Layer 10 of a small transformer language model trained on English Wikipedia (13 layers, counted from 0, width 128). Numbers have three digits each and are written without spaces.
A neuron's activation on a vector x is GELU(weights . x + bias), where the dot is the dot product.
The model reads these tokens: " phone" " has" " been" " noted" " for" " its" " user" "-" "friend" "lin" "ess" " and" " a" " b"

The vector x that enters this layer's MLP at each token. A number n stands for (n - 500) times 0.012.
0 " phone": 485482514460494511504514496490461493562443576552453497484462491497528488080491478538511457455522431558474466445575553508602518477516468483448523484470499449512517501519506481512526412469524543471481482490493496556497436589440500504487511539550570512507526497535527480433526586536505492628483532519478525452490511506427481453478473487468509487506470482519553524493478440488490476931468
1 " has": 522556577430476510493528526464512497482484580505516448559499480531493514209488477495495530495472453529375482319506517472471505493566400450568470555443501409487473456564484446471487454494497540397448507517535437670537415511488504556536458416604561496513425567468412547554599541467585445542557562420514451511485496513490457503514470456457533523497437487532450528485435489586541628959488
2 " been": 493495552455460429539530505454550430408489551512529448516428432500523492254525452501472481521492443481419567329498501473512530439613457401499462489528546414478504546509535471449488460594551497479491469580477468562505387495521420528504533457596478534451527532472354565495610485447554427599425455473501530449569495485542430571489469493434516526539538500607523595474420476590506579969539
3 " noted": 457478520570416497528525469415522581466411579459522419582443438347541540290497504566512424458458451408550437435535483466447553435548414428558469497646539451498537473563487361445574502503486552599431462555451459463419408609473335532545463530582567533523527539435359471505587490358576428598397520531536444478582462548633480527536482537382390530542534512460588526472439549604506588928517
4 " for": 454517533506545475505467575505527532464407483483525579559465503591535508241480466513511380502473463479562510338472477532448484549527413410493444513532424432542515493595490409448430476475485527580449466562481510507456603511457420538475380438544522525544526550462356612516547554424535478658445480443505487527496495552505444458457498557519481563517480541541519481561449509494482501951522
5 " its": 523476597535538467501486510527490497497473487503534507542474449605510471241468433510392482548466402438611500343390519539508517517603484399508474488508458468448575500534467491456420476437546552511501425488453412525501493575483487570494487440286501548463471487482335565518517469469617509582529500439587481544521516552490409512542520486442502534503510498507505563515611503462495584963518
6 " user": 496486629419480465485568572445537512437431634589474457497455498497516403150479502520456415418545441446570566465375430537496588532622570399513520555515455506444562565409583484457436569468485580504495407470383415545537523512508543551511514476509534437498504421492379470493396503422533530586473540480554466611510439555489488584510410470451529564414557488478444613562622547497454534897478
7 "-": 528460498305417499488510505546567528510521483586547401523599479429593461186445468543456479401595458483491477266484427419524522578553588478533351530480585516543500598511564437472464574572545624515506393470505420602510527380522550585434440476334546569441479488499481491513478543351467532573411502377401476677437499553570373577588461505482634494467561419477473560515510548599567523824494
8 "friend": 510402491472448463502511584500414454614397439515590593487403506396439503160486452507449373356564460441506501461432429435488579457595565465619443498508513565489522608424557447441438579482556577490490483574493356528467507445466516595533532550430474501518431426536430519515496601451563497601485532447432453590482426578502514464566438514488510515379594530571487531467542606528568564897514
9 "lin": 511498521531555478488510613517487479458437543556503452487478397473478478183559447480451451338535468442545414509419500480550532495580565472546392597690546628437585503432363471448495574518480589570507434464510359605498468435526547646479550456574483523484492493585422499466535510381542567586441488429502376566474463555429522504576458478416533405436409516635382602488430464532593446884520
10 "ess": 443487492474478454543515539498462524545368503557508585414496521396455512171556436438494465410628353483554553392434415470532551490572489520529485538621522704466565448513503478499490511458460642562434458602480411567455442495469505641540495451577565497465500483489385520479493541433570447573534446482456345510473499575513492501559442491537505539440482536533424549518448573583437478898493
11 " and": 507430509570536504500493524486498468517438544455462489487527556560456517242501415470466398459549430503534464217435433388438441497579508471523453566490510537522552513471469469414498549467464610507485490565497470524572460475491494496428525464505469538508517560495376569465520559399534542609545553481507391570470543520560528596492525519492502555419444529580463483529461536522483522952487
12 " a": 508526533560479408512565501548498539557495448494465454584482504579526417203518410519487419471440457441550450330528468501486507514621437430506508458519481530535423457378508545429458538525541584453507513473457486597478429497556496515520443450421455545512561580432461558451534527344501586548581556454398463577583593518480428537466554492567481540421504485520496578477491428518499520944533
13 " b": 482572459289520427464586505453480513551500427568597444567434466437545467143497491624479431447557363557347531385433441546374520605601475413491499580429583633636374537409535427398405488582445506513450443474462461493455452561529512597428491502506433616515485474483502538547526506401572620554489617458461410560508573598428456551500560498630546487456461497492657565455544432542480467811526

Each question shows the input weights of one neuron of the MLP. A number n stands for (n - 500) times 0.0014.

n378 (bias -0.041): 513555548704680907517671393350470564453549365589503523299378488316683621533405486218560401503605484428456326552678360497372547421554497620510427417568372493245631497570456594413427540527615535540255552497483350487441483528381448478554523470476531416479596416792592484584593782559595446623666631419427433526442487366383442577403567465442374555487598436494376465487807576399563493410500
Which token does this neuron like most? 8 "friend"

n393 (bias -0.070): 520384418474675583527579516712438333599349389549432415461486515326537374527490497510460456622630497600483369653451574326630490461483327378584667289618352454435400601549534692750461506608528453490638532697404412437534556612456804566428564620623428609453456308490412509446605482321516640476532655628474627475517320402239307596391582552376566651503507747551325350487510416473655503451430
On which three tokens does it fire most, strongest first? 8 "friend", 0 " phone", 9 "lin"

n148 (bias -0.122): 381610485603575425369684483555437427555505620582537534443518565297617375540375390414440618593413433565530497586600258461630552472483404699477565553450456432782432641577347489452457548632494612532626425411503562313631375372535562657440431407615345491385494491303516467447494428562489491735405455567451515547488434442345362522550635329483434534485535605547481539386437409340417406473516
Which token does this neuron like most? 13 " b"

n308 (bias -0.066): 679520684441613487591642632568548399545568526510449459477389512425513633532688470484590444500624434633487436508465444591653617361468364510454391187645478513433440700599434447557465572603355509406645488433523401419380369533622513472445475389620400503421475465409380555475682530506513549725579535484670353550371490121165423631591478534453712610484327363447554360650628500598552510374509
On which three tokens does it fire most, strongest first? 9 "lin", 2 " been", 1 " has"

n362 (bias -0.045): 413535612632608478475759434642362525618452528567664576419474445585638478416390468527432421506478470488522280667482281497478553546413475503497503535535512509471488440565402662509269560288479412395560273436575285361548616500355461544602494388560282463354444354547556685683316598659418528630536603670392472548478439473571467602668686426485586617469503372584546452561512509484605298401603
Which token does this neuron like most? 8 "friend"

n99 (bias -0.058): 480379397318591517532584511480494382526657325596430571495664548538399627512365303330440512516647740517541557424616328378558365592494477483616520515456478483630662404642477500393634579545700416509506566460681553429544514548520494511316635517510408434313692484457505394450492468551324601510436556474526578516421576484511503508375385295492668511618488584393476483494418362509623619482450
Which token does this neuron like most? 7 "-"

n168 (bias -0.138): 416649444664475464602198437331557493453652696390419560468564402377588315735567719607518283639667525581448304423525452486504359535269667641647521307485682322403394485701217643473651563436393479745584389325377437374571372541408472686480535569522452684474687445373541425681579617483528562468549518189557649337371536521410397538434503447289478650471478544465493569425696465376478461482614
Which token does this neuron like most? 3 " noted"

n367 (bias -0.120): 588627485442370514373636585405493667528484282486548458582544575512656542486586370301416271452426757524601423638600475613507391413697571542557431496579480465536394553503550534575448565444487493504496530100588504350283125533300534419407338542438620398435534684489560593581580565667534511497510671464514493436346736386556305466850597569439284534574755645392451514372625593397451583438562
Which token does this neuron like most? 12 " a"

n244 (bias -0.043): 528475415633314749672385435521584608552363458314464536516659452332602426437521550509320484624352634575566481531494606648580387372656528613391563324553480656393551429488344429619333480582561590503475541557417372342305431483292673547353529463524557564616614487374503555692536579503405454344539467475412565424466763523457555474541608529506415509485679519368438479666714554549579470483548
Which token does this neuron like most? 3 " noted"

n133 (bias -0.083): 260610302536441431601529530459596443541491457485494386458435658397579727593703481707547490359728359463320477465568506332478205661531484566395506568494506534500445605537535609561478373575509458550583346463358462369448463211503595455470473443578426437538419349428452574452379692707454399511558528703615610551545528479375476500700476461461634558601326525391299461559519352418597540491488
Which token does this neuron like most? 13 " b"

n464 (bias -0.027): 367673455539652587457450298449513459439488490413393542416321526533474447481510591517470518551395480530474571719430495539729548663604551563485397599557466667524485441467588485408482432430510490363585588490480451513341497397490480481490554495547495414534515190587469464561445519439530538430443609428608365471451550558606597461520401511396324596526564564563415359510608557393586472532505
On which three tokens does it fire most, strongest first? 6 " user", 9 "lin", 8 "friend"

n500 (bias -0.105): 583497361621717525349465554509536426579634479503560455599303680537562457548340339550302378432472554608503669542548331551558512510233589528332654446390558461320635512539366500517588376303456485509540438464583309692595470630509437480431462278608617674444400497537358543497379494483560432486512667370549620582591591433561477367426585506515494450463475562308528532452745587586396651461579
On which token does it fire most, and how strongly? 5 " its", at about 1.4

n322 (bias -0.105): 497410431752279382702441327456517490356528768638516408461497425552595699635507466510580637534274585507435434411530469533638329600691473356313421393497787500573277480557561565472766413550673449383565577510375503440459361462476471516551506659574531567442690639392618538445361634528480524581585510697620574513377526255570449574506545434465377357601524470513310529596490405699397477367466
On which token does it fire most, and how strongly? 2 " been", at about 0.41

n346 (bias -0.067): 573666635551544503405590357550467422403513558456435489522419391326382559605522509375719531474382435600514601431596659508743517634569508422607549603350582456526549525450548419510572541539596366370461361607559338331397514510466486495718441508456629572531569297400584335414607518477356593555352554463373712388472645508555527567530479543433508503573584595393428500612519440520472527437410
Which token does this neuron like most? 3 " noted"

n150 (bias -0.078): 524454639513445548309737446634446392517541500517386381447360609508709573534334436315294184668260443557581561518568394413296621334548469555507524465609405419635588455514272470561743573445569601404381473681452528329394500432538456477380556479591368648342626492445441617580469762535534531463450591531805389460493622159431549646483602418573462710635642594589407421514524415597565514461535
On which two tokens does it fire most, strongest first? 11 " and", 3 " noted"

n428 (bias -0.102): 584556423442617543364587444428585555574560619379380407533530556664393641509387356407603538431578573643512554456435412570676365494549221491576511532456421542479517549554456597495469577437525432552343544429537409426459455314544545251327525468612352360248555431388429462569588412567511691564664520459511413580506593595537629478428459312431620630699618532492553472559395492431594577484479
On which two tokens does it fire most, strongest first? 11 " and", 1 " has"

n186 (bias -0.067): 576593557507682493521435349428534664610484517212402524667332571595653528585544461255617444452698550503556478512415419537601583275424341338363544394585687422511358535695275640593473643425820438521489666418503271644436377578321446546376470597753354569243450553469435474663623634394497563565473446500551510457415524559445457513630454238417466467448715483527628371490589517556565503485321
On which three tokens does it fire most, strongest first? 3 " noted", 2 " been", 1 " has"

n140 (bias -0.030): 539326640663419382440287556638631351452519521462550506573619592431427464495506725598386509660442649465568494634305429480491422281350425620531456528586638544370382540601466555497452406440644494488531367387542500491528233514460503644304512424593543548411457618385452696506423595464344333473550606460506316555654503331401468509494405441463431552461624670624441569479631406497683524477511
Which token does this neuron like most? 9 "lin"

n73 (bias -0.069): 587462819372475360634377488472430556355506308500391579395567635642553429622497560612488361483540346751522494452613475632571373417234543494374534379491535424236373547387443509514429420506550606503440509417354629503595430468375506488415533603615529525569627669441690480610503594431581341561683645506494494444689469330423547411506438436319469380500547488565414536634424552581565616445343
Which token does this neuron like most? 0 " phone"

n4 (bias -0.075): 603364427463485553509616318436413515567452332391531514274366609519476577524635747413579452543589526451677372633546659611438512625603597541574494482578631546509468366462557369522398354410422339292551573468453470427506471539438697318508469594503591465635593500588472425455546573647603533521494551643317512609440465285579430438540344701475354511335532512458457466509541486326436549469562
On which token does it fire most, and how strongly? 8 "friend", at about 0.17

n37 (bias -0.064): 664415530585527623387503583679598379577300458518450500550536562415524497434277409659577462399411536461549581432618516521326468388513446548630640533347439429665482587468486469527402574286457358527595515606503424431626355520486516469563562406472335671606439302567422490577550413512513584538508542489532543451486563597508467495485622445505365578696605532659495531403495513460644521455525
Which token does this neuron like most? 8 "friend"

n61 (bias -0.093): 580532679403679326430774537417462420531563623500405476460468494546584424480327361583435472551399513703595489683555218416503510604438500641268520262719665578326554830500447641432668433359626454552451477308576334572283418425461595513340477382638471455214563508372510500347428433510672605750493632591627757556412439533393662540446543478483589554486441476410516370585568564549555568417497
On which two tokens does it fire most, strongest first? 6 " user", 9 "lin"

n292 (bias -0.115): 497387404641525566492454553604684384536575684311393562431626482358467279523503460553656486624577433683573451460505612505679426506321478495453568540433476368421492614500478479431522538516413581538439492598511469601644603472494430322440450464493466615612405449616435464511598754508452669490511446439625519426469522453525484487391647457487429561367281644408505611616508419622399473521541
On which token does it fire most, and how strongly? 11 " and", at about 1.6

n258 (bias -0.043): 410518368514580377461450497440494494583407421280488424538674389624518416525644463406399506492527427462530456566632460468533539503452503470373647436759526462472395309639543555478562453618320463399591578287605463598334559525461663437511509374550272545339600458476486523667423506711253431551633538482515680523387497574369446397650483726400696465473521675580475589456509509569628364542437
Which token does this neuron like most? 9 "lin"

n197 (bias -0.074): 493473456371432661441258392542606566487408561410634416400605512608523569669529429466396357707424519455430534383548423494454464430451365490307684278607516323530631437639290547424477497494550329513301686649566510562349410632560510416411626523595338680350447529644528614573703736482580579567490554606617398375417600342565656566509569595384571636516454639557458249423607340470598442539563
On which three tokens does it fire most, strongest first? 11 " and", 2 " been", 4 " for"

n38 (bias -0.127): 480618472678774547350525527508492591324425419234193539493549610672579539413361540353488540605373768531624553470543456370626461416406358712424752480789425357439500237574296587504461536309571455316624772411579504344512314618384565571522511460510301735436598710437303593572484525489580746612702580572687638462536481440254144462477777561568383572437524667568467474450558357508715446375558
On which token does it fire most, and how strongly? 12 " a", at about 1.7

n318 (bias -0.040): 552494381592465671323624469636583573618402403551446349414500425519588503507491343514356426412462486441485485559614535503477471584324456587362440491786547540613398359506435573497377540271401527572438508483677571428479480429339698398492522541541539468609522459494399664478626741591525500647660446462761541420600643541578506478461547299456529578523552465492471478517295469456586417508596
On which three tokens does it fire most, strongest first? 9 "lin", 4 " for", 0 " phone"

n62 (bias -0.031): 467568426613404587401541523344497412434530645518292438578441662553633536505612654600348479481669450453558475610530417704458581548635533494336364291589383476485327543548384709620556434542491520317509390544404292500469396537527433431446529425487562542552566389314531593572296555567558464452491474552643581463289583272497366537601517488491363561440521515546503500692704350328467476436511
On which two tokens does it fire most, strongest first? 6 " user", 5 " its"

n52 (bias -0.149): 682496423464565500254489457568433558544429540510367550564369506791528579553276476536554535631407546690503667509517615470661418598347387558382591294465419533486350427368420559630226519284487419534497539463555493524535480455417600562394438521464254374385617790517619510608399513453613294543411583586463503601618779458246471257615649493285771609479613476549418428440587350507680537483607
On which two tokens does it fire most, strongest first? 12 " a", 5 " its"

n86 (bias -0.109): 455500588512379382647707307362672602508467640293290356511555447576594655683225537438516413448769685690707483382612335559740407552545329654459644342401608281371623718777422492602641650122558292460467668436549537448383316515488500272095582512629408557376721469488504611434464541504449389554551753303512480620492600589649601434586666365275568622561610414430417469380532385688496580448489
On which two tokens does it fire most, strongest first? 3 " noted", 11 " and"

n182 (bias -0.062): 553554652352471575434258709461487530708476374551452635532297546385592434462529376475461320452569560391577507824529513608595559469451434585490626443547497400628535467383354699543409533490572506719212503471402443477607336610437570325232513664708524376503600322559472568509668588457602424477611424609484513491517432363549388343380509588369448525480638754513491349500545551424520464421488
Which token does this neuron like most? 8 "friend"